Layer 4 of a small transformer language model trained on English Wikipedia (10 layers, counted from 0, width 128).
A neuron's activation on a vector x is GELU(weights . x), where the dot is the dot product.

Input weights of the MLP neurons that the questions are about. A number n stands for n times 0.0035.
n11: 23 26 32 17 -5 15 -31 8 -17 21 -2 23 -5 -4 -8 -40 -36 12 3 54 -1 19 47 30 11 51 38 -37 16 40 76 24 26 23 15 5 -2 -81 -10 -16 2 -10 40 24 -10 -9 -9 -8 -33 -34 -75 2 -2 -17 25 45 3 -1 -9 5 3 -20 4 14 9 -13 21 8 4 14 -39 -19 -2 -56 -1 20 -34 -9 16 -28 70 25 27 29 -15 -14 16 -15 -62 -22 -31 8 15 10 -8 -7 -9 3 -55 -9 12 -26 44 1 -2 -13 37 -36 -51 -22 7 -7 2 -9 -10 -20 -40 17 44 56 27 -14 6 -15 -13 36 -18 6
n94: -1 0 16 -10 32 -23 -15 -29 -35 12 12 13 27 12 -3 31 15 49 -11 -6 -31 28 -7 41 4 36 -61 19 5 -5 22 -4 -4 16 -14 3 20 -41 -42 15 -20 -5 3 37 -9 6 -5 -4 -15 2 -15 58 14 7 26 -13 -20 18 7 -12 -16 15 27 5 23 -41 16 20 -30 4 -29 -14 20 -7 -17 41 5 -9 16 -35 15 -7 -10 -37 -9 -16 13 -14 -42 6 -12 -21 13 23 -25 18 -34 -1 -6 17 -42 -7 15 -1 23 0 15 -13 13 17 29 18 -9 -9 -11 -2 -18 -47 -13 32 -43 13 0 3 -46 58 -5 6
n96: -30 18 -1 -2 26 16 27 -14 6 -20 26 39 -39 10 21 1 -11 47 22 -2 -5 -6 23 22 -21 23 35 36 -14 -25 44 8 6 28 7 -36 -64 -1 -15 5 -27 19 11 -32 -9 -28 6 -9 -27 28 -44 -5 -39 9 9 -5 6 15 23 28 -16 44 -25 -28 26 43 3 -14 -30 -9 35 -32 12 -45 3 -15 34 -9 12 -51 -19 -13 63 13 -28 37 -56 -27 -1 13 -4 42 -12 -2 35 14 16 -19 40 -34 -35 -4 21 2 5 16 2 -40 7 -39 -39 26 14 2 -63 -4 -16 -17 11 0 2 -22 40 19 -12 30 -10 -28
n97: -26 -11 9 6 54 2 -13 -38 29 -8 57 19 -44 8 -14 30 -6 3 -23 54 23 13 5 -18 -30 -8 -41 19 2 -13 -3 -5 -29 6 1 20 -9 1 5 18 -8 19 -33 13 -6 3 26 22 -22 2 33 -22 20 -5 -14 13 -10 -50 -30 -11 -27 -10 -19 -1 9 23 -24 -16 25 -35 0 -1 34 28 8 26 -28 10 13 -27 -19 -30 -7 -4 23 21 -31 40 20 -10 -17 47 -24 30 21 21 -24 0 -37 -18 -11 39 -11 23 13 -1 6 -7 -1 3 18 -1 -27 23 6 -66 -25 -6 29 -20 53 -40 -26 3 20 3 36 -11
n131: -4 -4 36 -21 54 -16 8 -13 18 12 -10 -32 36 60 1 -26 47 26 -20 25 32 36 29 54 -39 -3 25 -9 -18 45 5 7 -16 -24 -2 3 7 -9 -30 -24 -33 8 -4 -1 11 -44 22 3 -22 -26 18 16 3 -22 -34 -3 -27 -6 -12 -4 2 49 21 -15 13 34 -18 31 -69 -4 -11 -28 -5 9 25 -9 1 6 -31 -8 -7 -8 -8 12 -4 -41 33 -4 35 16 -37 -30 -10 28 39 -19 6 -8 -31 -40 18 37 34 -28 -20 -16 -11 -2 54 -29 29 3 -11 -19 20 -57 -19 -20 5 29 23 -19 -23 -9 -2 25 -38 6
n312: 3 -4 3 0 20 -21 38 -14 -34 46 -5 -60 24 -68 41 -29 1 13 18 10 18 11 5 16 -15 -5 7 17 -58 -15 11 -28 -26 -31 -11 50 -22 38 -8 2 -32 13 11 1 -7 -2 2 19 -7 -9 -32 28 46 6 16 -16 -27 15 6 63 19 29 -75 25 22 -30 -2 11 -17 19 -25 25 21 17 8 26 -15 4 -21 22 11 -6 26 -2 -8 -14 -5 3 38 -14 -7 -2 -39 -6 -7 49 -27 -28 -13 -22 17 -5 32 8 27 10 -51 -13 -31 -19 -34 -43 -5 2 -22 -23 46 9 0 48 26 -29 -35 -31 2 -11 26 21
n351: -17 42 13 31 28 26 -36 65 35 4 -12 8 22 14 22 -33 -3 -61 7 28 -17 -15 -45 5 15 11 -8 -5 -58 -27 -29 -17 3 -32 -33 -51 -35 -41 -25 -3 -51 37 32 -21 -44 -35 17 2 -9 35 -23 32 -21 20 18 7 7 -10 21 -24 17 19 4 23 -7 17 -21 2 20 -66 10 44 11 -6 35 16 6 -10 21 -25 -60 18 -36 30 -15 35 -10 -9 39 12 36 17 5 -19 -16 -39 -30 3 -6 -11 17 -14 26 19 -4 -21 55 51 -22 -28 40 -66 19 11 26 -21 -30 1 50 4 -5 11 4 29 50 -6 -17 33
n400: -37 -14 -35 -50 -11 71 -29 52 18 6 -61 23 18 2 13 12 -49 58 -9 1 -13 12 52 -38 -32 -38 -38 35 -29 -20 33 -4 -19 13 -23 -1 26 6 2 12 14 24 -18 -46 18 41 16 12 10 -42 -5 39 6 20 13 -37 15 1 3 -13 6 -8 27 -7 94 11 -15 -55 55 -41 22 3 21 -32 1 32 9 -27 -27 26 -6 -21 41 -28 -36 0 -24 -7 -2 19 6 17 12 -22 -34 40 -8 -43 16 33 -37 22 -31 -14 35 35 -15 1 22 5 -21 64 -37 -31 -57 -7 -11 -7 10 32 -26 -9 -25 -18 -47 9 -24 -25
n414: -16 -34 37 -82 35 -12 27 20 -10 51 -36 6 -56 21 -10 6 -28 -16 12 0 21 46 89 5 7 -20 -25 -34 -20 48 14 6 24 -9 -17 -38 -10 27 -11 32 5 18 -14 -1 -12 -46 5 -1 3 -3 6 22 -28 38 27 -20 -19 31 5 26 7 -9 28 43 10 7 -14 -21 -11 -5 -4 -31 9 62 44 -4 7 -24 13 13 -4 7 -35 -13 21 31 -31 33 -29 -25 1 -2 40 -42 34 7 -39 -11 31 13 37 -34 7 6 -7 -8 -1 5 19 -6 -17 26 13 2 -41 2 -8 16 -6 14 44 -55 11 11 14 -33 -45 26
n425: 3 -21 24 -66 -32 -1 -38 31 -76 -8 16 47 6 -13 36 8 25 2 1 4 19 43 -9 18 23 6 -9 -23 25 23 24 29 15 -22 -8 -36 -1 8 -2 68 8 8 2 -5 -38 11 -2 25 -1 -21 -3 -3 33 12 -24 -8 18 -10 -29 11 22 -6 -8 17 38 16 21 -3 -19 -28 34 -15 -7 6 25 -2 5 -23 -24 -3 -39 -11 -11 1 -8 19 -23 -11 10 12 -16 37 15 27 -1 -3 -10 36 16 -12 19 11 -23 5 1 -56 -31 -15 3 28 -3 9 -34 -10 -4 31 42 -33 -29 21 -16 3 16 -29 15 22 -28 -3
n496: 32 -7 30 -21 -7 55 9 -9 -18 31 -15 27 -17 32 11 14 -6 0 18 -13 31 10 11 -1 -8 -7 44 -6 22 -33 39 15 16 -30 -18 2 44 10 -6 -8 6 4 -14 -30 -27 -18 -33 30 -35 50 2 -19 -10 8 1 -1 33 0 -13 1 -32 -1 -34 22 21 34 5 17 -40 3 4 10 18 7 23 -5 -6 -23 10 39 -15 8 49 32 18 7 -27 -50 4 22 19 18 -6 1 6 -36 -19 2 46 -19 17 40 -41 -19 -24 4 44 -23 -39 25 -3 -20 -22 -47 -38 -23 25 -22 -35 -4 14 -47 -1 -11 -7 38 32 14
n623: 42 -19 3 3 -21 24 12 0 14 -20 -25 22 4 46 28 8 21 5 -23 22 2 -19 -15 -26 4 -14 -19 -6 -11 23 17 23 -25 16 9 15 0 -18 8 -19 11 -6 20 26 24 -22 -25 -19 -55 -20 1 20 28 46 37 7 -7 -36 3 -3 42 -3 10 25 -17 12 -18 4 28 15 -31 -19 -58 -39 2 16 25 -29 -6 -12 -22 -11 6 52 -11 18 6 22 -22 -1 -28 -48 15 27 -28 1 23 35 27 43 -4 35 38 29 -42 2 -10 -27 -53 -15 12 -7 -1 -15 13 -6 63 4 -4 13 -2 -3 2 -1 19 33 38 14
n720: -7 -31 -23 -40 1 28 -22 -23 25 6 -15 -18 -2 30 -1 -17 35 52 -36 12 9 10 30 11 -37 31 -5 15 -2 18 -11 23 -8 -21 4 -27 -4 -23 15 14 16 -7 -10 9 16 -56 -21 2 -21 -11 2 -2 -50 3 11 0 -9 50 -2 22 -34 -10 6 -56 -7 48 16 -3 27 -13 36 1 15 20 -1 -5 7 9 35 4 -49 5 19 -28 17 -24 63 27 -19 41 3 23 35 -46 29 39 -13 -26 -11 -8 -54 -5 -12 -5 -53 -11 -15 -20 -32 39 8 -20 14 21 -30 -1 -9 -25 53 -4 22 -27 -4 -6 44 -13 -17 -14
n757: -46 13 -54 0 -2 13 -12 51 -5 -29 17 35 -31 -50 -10 -17 -24 4 24 5 42 -55 15 50 -7 -2 11 73 -41 -18 -36 22 -38 -14 8 -68 -39 -13 55 -3 6 -20 31 41 -12 -40 -17 43 -18 -8 2 35 30 -21 13 -19 7 40 13 21 -9 8 -57 13 14 -24 39 -28 13 -1 32 -34 28 18 -22 3 -3 -22 35 25 0 54 29 -34 -11 19 -39 20 -42 10 47 51 9 -51 -6 41 6 -7 -10 -23 -20 -48 -33 0 40 0 6 11 -6 0 -63 19 -25 -9 -18 -44 22 13 4 29 33 -41 -32 3 3 36 -62 57
n901: 45 -22 5 13 24 37 3 -43 58 9 -4 -34 -5 -79 -15 -6 32 -5 -6 16 -31 53 -21 12 -4 -2 14 -15 -20 -3 -31 -70 34 2 -21 -21 -35 7 -22 -33 24 4 -8 26 -18 51 6 22 -24 41 -2 16 18 10 23 10 -61 -11 -30 -2 -18 -52 32 41 41 -9 -8 -37 46 18 11 -3 -30 11 2 -3 3 -38 25 22 32 8 19 -29 17 15 9 38 0 45 25 73 -19 35 -1 11 3 -53 39 15 -21 -17 -33 56 31 68 15 -34 -70 -51 -36 -60 -2 5 -23 -16 -1 -59 27 -8 44 45 -1 62 -42 -6 -13 -19
n952: 11 -6 3 -7 36 16 12 10 4 -21 -38 6 -39 -21 -10 22 3 17 -13 -21 -22 -50 14 18 45 3 -10 -11 28 -6 -49 -28 -23 -22 -10 3 -22 -32 3 8 -2 34 -20 43 -36 9 8 -33 28 11 -39 32 18 -14 21 -30 33 -12 -39 -8 31 -34 3 19 55 44 13 -12 -16 -12 77 -19 23 -37 -79 15 20 -19 -19 -39 7 6 13 -19 -12 8 12 46 26 -18 -12 34 26 -6 -20 -25 -16 2 -16 -6 -39 -3 -16 -30 -16 28 46 13 41 55 -43 -3 -66 -20 -8 -21 -6 -22 -28 26 -45 35 9 1 -7 10 -2 91
n964: -8 36 -20 14 -5 -7 6 -26 7 27 6 -24 41 1 -11 17 23 -81 5 34 -10 6 33 8 -37 1 -8 7 7 -12 -42 -6 -13 -1 -17 2 40 33 -11 -18 31 -1 -1 17 0 -19 -1 16 -48 6 14 -24 18 17 -3 -38 26 -6 -19 27 -34 -28 1 13 -19 -28 1 -15 -5 40 37 38 -13 -9 18 18 13 -16 1 31 36 -26 1 -24 -50 -9 -3 -21 -32 5 10 8 -1 -19 -43 22 40 -8 -3 19 -6 30 17 -4 45 4 -9 38 13 -42 -12 44 15 11 -10 53 -9 -23 12 16 -32 -50 1 -13 -1 40 -15 49

Each question shows a token from some text and the vector x that enters the MLP there. A number n stands for n times 0.053.

" adv": -10 30 10 13 -5 14 -19 -1 29 22 59 -45 2 0 31 16 -21 -4 -9 -34 -51 14 -42 -16 36 -7 -7 17 -5 -13 13 -14 -15 26 5 2 12 17 -17 3 -27 -6 3 -29 29 -6 -19 -8 -6 -3 -34 24 -9 -10 0 20 -20 7 -21 -10 10 12 -15 -29 -12 14 9 29 -72 8 13 -3 -14 22 23 1 4 31 40 -1 32 22 16 31 0 -18 47 8 -17 12 -21 -18 -12 20 9 -4 -3 39 8 16 28 -22 -18 22 -29 -41 -18 -22 -29 40 40 15 -14 0 -8 12 -14 37 -21 9 -14 0 -4 -5 -16 -19 -29 -13
The three highest activations, in order: n94, n11, n131

" represent": 17 28 0 18 -6 17 2 -5 24 36 49 -28 -13 -24 30 27 -11 36 -12 -37 -43 14 -29 -51 21 -11 23 19 -18 -20 17 -13 9 14 -10 9 11 39 -4 1 -39 8 7 -39 11 11 -7 -1 -16 -27 -20 14 -2 9 -13 38 -25 12 9 -14 1 0 -26 -38 26 -15 -3 6 -57 1 -2 17 -44 -23 -14 -4 11 30 2 6 5 37 23 11 -16 1 54 0 5 -17 -15 -33 24 18 27 0 13 14 -4 -1 14 0 -14 2 -3 -23 -35 -28 -27 55 7 18 -27 -14 -23 23 7 33 -14 -18 10 2 -1 28 -14 -10 -4 -21
Which neuron lights up most? n312

" F": 6 5 20 -16 0 -10 8 18 4 24 18 -29 28 -33 15 32 -22 4 -50 -31 -21 15 -27 -22 8 -37 15 8 -28 13 9 -15 17 56 16 -21 13 65 -4 11 6 24 12 -38 30 -31 -17 34 -38 6 40 -24 -5 -31 -32 16 11 42 -2 1 -17 -8 17 -38 -15 -36 6 -8 -29 1 -7 4 14 -6 5 2 -30 -11 15 12 31 0 -11 -16 18 -7 51 -11 -9 -41 -9 -19 -2 21 7 -11 17 -14 18 10 27 -1 -1 25 18 -9 14 -18 -4 -3 19 4 -10 -8 8 -17 3 31 -29 -16 -17 -3 34 18 6 3 -23 11
Which two neurons fire most, strongest first? n964, n414

" the": -14 24 17 -20 19 -2 -23 10 11 -15 10 -24 4 -11 25 56 -40 46 -52 -22 -31 -14 13 12 -9 -25 21 35 -26 -32 3 -19 -15 20 -8 -12 -9 17 -14 24 -4 21 40 -63 46 -29 23 -19 -12 3 33 6 -5 -6 -1 -6 13 37 -1 6 -3 12 5 -36 -1 -8 13 0 -23 1 3 -1 0 -9 -1 -23 -13 -16 6 11 -2 -9 58 -36 2 -8 15 30 4 -5 2 13 -5 23 -16 -10 22 -26 9 1 47 -33 -8 -4 1 23 22 -16 20 15 8 36 -13 -1 1 -28 -7 34 -14 -9 -14 1 -15 32 11 -10 -44 1
Which neuron lights up most? n400

"E": -5 4 -11 -6 -8 7 17 -5 -12 39 -4 -21 20 -59 7 42 -24 3 -13 -8 -1 25 -17 -46 20 -10 -21 -21 -20 26 15 -28 19 32 -5 -5 -7 38 4 11 46 13 7 -57 -16 -6 -2 6 -24 -14 33 -16 10 -1 1 -2 7 22 17 -15 -30 21 11 -11 -11 -23 21 -4 -56 23 -9 -11 -16 -6 14 -7 -20 -4 10 31 22 11 16 -15 45 -23 56 -16 -7 -5 9 -33 -16 5 -10 3 17 -22 28 24 45 1 -15 19 13 -17 -9 -27 -5 -11 -16 24 -21 23 39 -14 -36 57 -6 3 -6 8 -8 23 -5 7 -19 -20
Which two neurons fire most, strongest first? n901, n414

"y": -14 -33 -34 28 6 -14 -15 3 3 -2 12 -43 -4 10 29 18 -13 16 -46 -33 -11 -5 -25 -29 -21 -16 30 36 -14 4 9 -48 -12 -1 7 10 -10 31 -4 -51 5 50 -9 -6 2 8 7 2 -2 -13 37 -40 5 -22 22 -1 3 33 2 -13 4 15 -4 -7 -28 31 3 29 -8 28 -8 30 -36 -13 29 5 15 18 -6 -21 -4 -29 29 -14 -14 -1 9 40 5 -21 -16 -21 4 29 0 29 13 28 18 -10 7 -20 0 9 -2 -42 -2 -10 6 17 13 -15 -4 17 16 -23 -29 90 -18 -37 12 30 2 8 18 -10 -6 -14
Which two neurons fire most, strongest first? n97, n623

"V": -14 17 -5 12 7 29 15 -19 -8 40 37 0 46 -18 25 27 -27 5 -47 -9 -14 38 -28 -38 19 -13 -8 -8 -21 1 21 -30 10 34 -19 15 15 34 -7 -18 11 -10 9 -28 12 0 -20 -1 -18 2 6 -15 11 -23 13 1 -2 28 -9 -16 -13 0 1 -27 -26 -36 21 5 -44 28 9 7 -47 8 9 4 1 -8 5 16 20 13 12 28 17 -27 59 -8 -10 -25 -6 -19 -33 18 15 1 40 -5 39 20 -21 2 -22 -17 4 11 -20 -47 -40 7 -6 -7 -16 0 40 -6 -8 32 -23 16 1 20 3 14 -7 24 -30 1
Which neuron lights up most? n901

"ru": 37 48 15 -7 -32 2 -10 0 -33 -14 11 -9 9 -10 -1 31 -8 -6 4 -20 -2 -11 -16 -11 20 -27 -4 -4 2 13 -9 27 14 16 20 8 8 33 -1 12 17 -7 -18 -62 3 -31 -2 20 -7 -27 17 -21 -4 -22 -2 8 -11 33 -5 -51 -8 -25 38 -14 10 -5 24 -7 -25 33 13 -8 -35 2 19 1 -6 21 5 28 19 -1 -18 15 22 -53 44 -8 -1 -19 -52 -10 7 21 -2 2 12 -19 23 -12 54 -2 -11 -11 27 -40 6 -8 4 43 -16 19 -41 -1 16 11 5 64 -10 9 0 12 5 -1 -8 -15 -31 -13
The most active neuron and its activation: n425, at about 1.5

"du": -5 26 17 2 -15 -3 -5 -5 -38 -7 16 -46 60 -16 25 31 -3 -31 2 -35 -24 -7 -20 -26 19 1 -10 23 -20 5 -11 18 -11 24 20 -19 -15 35 -15 8 22 3 -8 -61 9 -12 -6 -20 12 -9 1 -5 8 25 -11 -32 5 19 10 -16 -15 5 37 -8 -18 -12 24 -23 -27 28 17 1 -26 -8 23 -6 -4 0 3 5 -3 -19 -13 5 2 -37 46 -35 -2 -12 -5 -4 -19 36 -1 15 19 16 18 40 81 -33 -2 -13 -4 -17 -39 15 -11 51 -12 15 -22 13 23 32 9 11 -7 -8 13 -2 15 9 3 15 -41 -1
Which neuron lights up most? n964

"inn": 11 20 5 -11 -1 19 -7 6 1 -5 35 -9 -30 4 51 46 -17 36 -5 -25 -9 -3 -4 17 6 -30 13 50 -23 -53 9 -20 -19 -21 -24 11 3 4 -13 15 -7 17 25 -73 46 15 8 -25 11 -8 22 -3 -19 3 -15 -4 11 8 10 -6 -5 -4 8 -47 4 24 13 8 -9 -1 8 25 -27 2 47 0 22 -5 21 15 0 17 24 -26 1 -17 6 13 0 -26 -13 23 -5 22 7 -10 36 -2 11 -20 16 -18 -6 -30 -17 -3 19 4 -41 6 21 -25 -56 -13 3 -20 -2 47 -24 -27 26 -8 4 17 -1 -6 -19 -5
The three highest activations, in order: n496, n96, n400

" or": -18 -7 -1 7 1 -3 -10 19 -36 28 34 -29 4 2 10 52 -30 -21 -10 15 -9 -33 -25 0 20 12 -4 7 -6 -14 -8 -22 -23 -1 16 0 3 2 6 2 4 29 8 -25 8 0 6 -30 -3 -13 15 -6 -29 -12 4 11 31 18 -31 -14 -35 39 19 1 -8 20 -15 23 -19 -11 -8 1 -22 8 -3 -11 27 -2 26 4 -9 -46 19 -44 -7 10 14 41 10 -4 -9 -19 6 41 11 -22 10 44 15 1 28 -18 -10 -54 -31 34 -29 19 28 6 1 23 11 10 -17 7 -43 76 6 -15 14 32 -3 31 6 -15 -34 -22
The most active neuron and its activation: n131, at about 0.17

" and": -20 20 8 49 -4 -27 -20 1 -26 27 24 -40 9 -14 19 13 -34 -10 -42 -13 -35 35 -23 -39 15 4 2 -17 -2 -11 17 -31 4 19 4 -19 -10 9 14 -49 -21 33 12 -19 23 -3 13 -11 -3 19 17 -4 -11 4 0 27 17 38 -34 -33 -9 23 20 -44 1 -10 -11 11 -32 23 15 -14 1 -15 29 -16 0 2 23 8 -30 -2 26 8 26 0 17 15 -4 -13 18 -6 15 48 25 3 -8 43 14 4 -8 -43 -18 6 5 -46 11 -7 -23 15 6 11 7 1 10 -9 -12 55 -25 -12 -17 26 20 16 30 -33 -7 -37
Which neuron lights up most? n351

"ed": 19 12 -9 19 34 -6 -9 25 14 -25 52 -44 -12 23 18 13 5 12 -7 -23 -21 20 -19 -36 18 -21 21 28 -5 -5 -23 -20 -17 13 -1 7 20 10 -18 -22 -28 47 17 -31 23 -7 17 -19 -25 2 22 -18 -45 0 11 11 13 6 -8 -13 -11 -8 -15 -29 -11 8 -3 12 -29 27 -4 18 -40 -14 39 -26 -8 43 14 -8 -6 13 54 -8 -2 17 1 34 11 -16 1 6 -4 9 -15 -5 35 16 9 -6 -17 -51 -6 -13 11 -20 10 -4 -5 35 6 -24 -21 2 -5 19 -4 49 -12 -50 -44 44 -9 19 4 -34 -8 2
Which neuron lights up most? n351

" round": 12 -25 1 -10 24 13 -25 14 26 11 28 -50 23 -20 46 30 -38 20 -43 -39 -37 28 -33 -32 1 -19 8 7 -28 -32 -13 -12 24 20 9 22 36 31 -7 -15 15 9 -1 -26 1 -22 -2 14 8 8 12 -11 -19 -20 -17 31 18 44 -9 11 -6 12 0 -19 8 -14 13 21 -12 -20 -23 -14 -20 4 12 -28 14 18 24 16 21 -37 8 -20 3 -33 49 13 -8 0 0 -8 1 -15 34 -31 13 3 -3 5 6 5 -17 -4 17 -30 -7 -37 -5 2 36 2 -24 10 33 -8 -2 48 -48 -26 -6 25 5 -3 11 16 0 17
Which neuron lights up most? n131

"ises": -12 16 -17 27 33 -2 4 2 18 -2 40 -26 8 30 34 25 -5 19 -24 -25 -31 -14 -30 -41 12 -27 0 24 15 -16 12 0 7 -20 9 8 -4 40 12 -30 6 47 -10 -12 26 16 -9 -33 3 -43 -4 -3 -6 -16 3 19 -13 21 -11 -9 -15 -9 1 -19 11 3 18 14 -36 18 -12 14 -45 -7 32 -27 -2 48 24 -15 -10 36 35 20 3 -34 -3 38 8 -5 -23 -5 -10 32 -10 7 4 32 20 -9 7 -28 -16 -5 13 -23 23 -3 -7 29 9 -10 -43 -7 -4 0 -17 26 -16 -67 -25 35 -21 -1 0 -25 -10 18
Which neuron lights up most? n952

" later": 14 8 7 32 19 5 -2 28 -23 -2 30 -37 40 9 39 31 -16 -9 -41 -7 -6 -21 -3 -56 5 3 32 22 -21 -14 22 31 -37 -2 -22 -33 -22 6 -11 -8 -26 17 -2 -52 39 5 1 -6 14 11 -11 -18 -16 -24 -2 33 17 -13 -23 -1 7 6 14 -23 -42 7 -1 -6 -41 28 0 16 -34 -57 22 -7 -25 1 22 -7 4 11 3 6 4 -10 29 15 -17 -31 19 -5 27 18 5 -11 -4 21 12 19 2 -60 -7 -19 -2 16 -1 -4 0 22 16 4 -10 -29 24 8 -19 27 8 18 -10 37 35 19 12 -3 3 -19
The three highest activations, in order: n351, n11, n623

",": 2 14 17 0 -5 34 2 -11 -19 2 26 -28 1 -6 22 49 -32 12 -11 -15 -4 -40 -25 3 14 -44 10 10 -33 7 -6 18 8 -18 4 38 19 2 -23 3 -29 48 28 -26 30 -40 18 -13 -8 -9 11 -2 -9 8 18 39 7 38 -11 -49 -14 -43 10 -36 -11 22 -2 12 -6 2 2 20 -8 20 -17 -36 -6 -21 23 -9 -12 14 39 17 -3 -3 18 8 -29 -13 -1 -1 -5 18 6 -20 16 11 25 -1 25 -27 -10 -47 -17 2 18 -17 -30 27 27 -4 5 -8 3 15 -11 13 -37 -2 -13 41 20 45 11 -12 -19 5
Which two neurons fire most, strongest first? n496, n351

" style": -5 -22 -41 0 15 4 -9 2 23 36 34 -35 1 0 27 25 -48 6 -33 -30 -17 3 10 -36 0 -8 28 1 -9 -11 19 -4 -18 -5 3 10 0 -1 -32 -35 -2 28 -8 -7 18 19 -7 -3 29 -9 39 -12 12 -6 7 43 10 26 -20 -7 -24 2 -31 -19 -11 27 8 25 -24 14 -24 5 -40 3 45 -28 -5 24 41 -14 -1 -12 26 1 36 -19 18 30 -16 6 -28 -22 -15 3 31 -18 16 9 26 -10 25 -3 -7 6 11 -43 31 -10 -23 38 26 7 -27 0 20 -8 -43 29 -47 -17 -26 23 -8 -2 20 14 12 -26
Which two neurons fire most, strongest first? n496, n97

" a": -7 5 -19 -7 15 33 -18 14 -7 -2 14 -38 13 -9 19 33 -8 22 -33 9 -3 0 -12 -29 6 -47 8 -4 -13 1 13 -1 -32 15 2 -22 -15 5 -31 11 -12 26 -5 -24 46 -9 -19 -54 -19 -30 -17 -22 -4 -15 -19 5 24 25 4 -20 7 36 10 -21 -4 0 36 10 -30 0 12 19 -40 -34 12 -4 3 8 18 -12 12 0 21 -16 36 1 17 38 -11 8 8 7 9 18 5 9 7 7 24 30 67 -29 -12 6 -13 17 7 2 47 10 0 26 -5 -25 3 -5 -8 39 -47 -26 -11 -6 4 33 6 -35 -45 19
The three highest activations, in order: n400, n414, n131

"ist": 4 -27 20 -4 0 0 7 -20 10 7 14 -72 1 -18 37 12 -17 -3 -14 -52 -33 18 -7 -21 -11 -12 -8 40 -38 -9 16 3 5 25 -12 2 10 24 3 -44 -17 20 1 -25 20 -13 19 -7 14 13 54 5 -22 -12 33 -5 -16 39 26 15 -15 35 -6 -8 -9 -9 12 7 -46 22 -18 25 -23 -1 -2 -30 3 34 20 -7 -11 -4 -3 -32 -33 -8 52 27 11 -35 8 -32 -36 30 -4 21 1 6 11 -9 10 -22 6 20 26 -31 -13 -7 -6 35 11 4 15 16 9 3 -16 30 -6 -43 3 10 -16 23 14 -22 19 -13
Which neuron lights up most? n312

"\n": -21 7 -27 9 0 29 -32 4 12 -1 19 -14 6 -1 36 23 -36 36 -34 -8 -29 -18 -9 28 -20 -30 -3 38 -40 -43 3 20 -15 24 8 8 -17 -2 23 2 -24 39 25 -37 36 -15 11 -14 -8 -1 15 3 12 -2 17 -28 1 38 -10 -1 5 15 1 -44 -7 23 31 -26 -37 -4 22 -11 18 0 2 -32 -4 -1 21 30 13 41 36 -18 -23 4 -28 39 -19 -9 11 29 11 -17 -14 -6 40 -1 24 -51 5 -31 3 2 -14 8 33 -15 13 7 9 -9 -23 3 -22 -1 4 17 -1 5 2 -8 -11 23 -1 5 -20 -35
Which neuron lights up most? n757

" have": -2 6 -25 20 38 10 -11 25 -2 13 42 -25 15 8 37 54 -26 18 2 -13 -2 -11 -13 -3 10 -34 26 23 -19 -17 -23 13 -28 3 -6 4 -3 11 -23 -22 6 42 36 -10 14 -9 -17 -60 -13 -28 5 -7 -21 0 21 8 22 15 -31 10 0 27 7 -22 -14 20 16 36 -35 -4 -2 -1 -33 -24 3 2 0 32 22 -11 -9 5 29 -47 20 -5 35 19 -27 -18 11 1 14 35 3 -20 -3 11 10 -11 6 -28 -1 -40 2 15 1 6 7 38 26 28 -30 -32 -6 2 -4 3 -15 -27 -12 -10 3 36 3 -35 -28 -25
Which neuron lights up most? n952

" de": 27 10 26 19 22 32 -31 28 -12 10 22 -15 8 -10 50 30 -44 -8 -7 -18 -19 0 -11 -12 28 -17 4 18 -12 -20 5 28 -12 30 10 -4 0 30 -48 17 -14 46 7 11 18 3 0 -20 -22 -44 -18 -6 -27 -21 20 19 -3 28 -48 -18 -1 -8 21 -23 -1 -3 1 -47 -45 2 13 23 -36 -9 9 -7 -19 32 13 -1 1 -10 11 5 -21 -12 33 -15 36 -28 -25 19 10 14 16 -5 1 21 12 6 25 4 -9 -22 -3 -12 -6 8 -10 23 20 -19 -22 9 5 -19 19 5 -19 -19 -5 67 -10 -2 19 -8 -36 -29
The three highest activations, in order: n425, n351, n952

"M": -16 49 29 1 -2 6 17 -11 -24 26 11 -10 35 -27 9 58 -15 3 -38 -2 4 17 -13 -39 18 -5 21 -3 -30 3 7 0 2 40 8 6 -2 3 -16 -39 31 6 19 -39 47 3 -4 3 5 -9 38 2 7 -46 29 5 -16 14 -13 -49 -8 -4 20 -28 -19 -37 21 1 -69 31 17 -22 -13 13 -14 7 -28 -16 8 3 15 16 16 10 12 -21 20 -14 -22 -31 -24 -25 -4 1 4 -20 23 -1 30 31 17 -8 -21 7 4 -14 -13 -28 -21 19 -16 -9 -17 21 32 25 -9 6 -5 -17 5 6 0 29 -8 28 1 -4
The most active neuron and its activation: n94, at about 0.81

"'": -13 8 -18 -12 -1 4 -18 -5 -23 21 8 -19 42 -15 3 13 -38 1 -42 -18 -2 -13 29 -23 43 2 1 11 -11 18 29 6 -41 27 -8 -31 -6 31 -30 4 32 38 19 1 27 -11 -10 -1 -10 -38 42 -4 2 22 -7 -5 -6 -10 -6 4 -20 3 13 -28 -16 -7 27 5 -33 33 -3 -12 -25 29 9 8 -7 8 27 11 -6 -19 -14 -1 -9 -10 -6 1 -25 -50 -17 -55 1 21 -16 -22 23 -1 25 51 15 -7 -8 -6 -1 -3 19 3 28 -1 -2 -5 6 0 25 22 -12 68 19 -5 -32 8 -9 12 18 42 -50 -19
The three highest activations, in order: n964, n414, n623

"b": 8 15 22 -15 -10 -5 -20 7 0 -4 33 -23 -25 -7 31 41 -38 19 -10 -30 -37 38 -19 1 16 -22 23 15 -17 -14 2 -18 -7 -2 8 1 2 26 -16 -14 13 5 15 -64 33 -6 9 1 14 -4 52 2 -30 -4 7 4 0 32 -25 -45 -13 2 19 -13 -3 19 -11 35 -18 32 15 -2 -15 25 23 2 -12 10 11 18 -1 29 31 7 -23 -17 7 0 16 -35 -56 -2 18 22 -3 -8 10 16 8 4 28 -12 -15 2 4 -9 16 -27 -22 31 -29 -5 -57 5 -8 -20 0 51 10 -51 14 -13 22 22 12 -25 -29 -8
The most active neuron and its activation: n496, at about 1.1

"d": 3 23 -14 4 -9 10 -13 10 2 -38 23 -46 -1 -8 10 2 -18 -7 -23 -9 -49 10 -19 -9 25 24 -1 1 -24 -3 13 -10 -7 -17 7 34 -2 12 -13 -64 1 -2 25 -42 28 8 17 6 9 15 36 -6 -17 -39 13 -8 27 20 -45 -13 2 -4 2 -8 -35 -11 11 16 -42 38 35 12 -16 -14 40 -5 -55 2 15 9 6 -28 3 -5 5 -2 50 30 -14 -18 -35 -3 -6 17 -6 -11 20 50 18 6 5 9 -5 9 19 10 -23 -26 8 -12 7 -17 -17 40 41 14 -10 58 2 -32 16 20 19 -17 -6 -8 -22 0
The most active neuron and its activation: n964, at about 0.39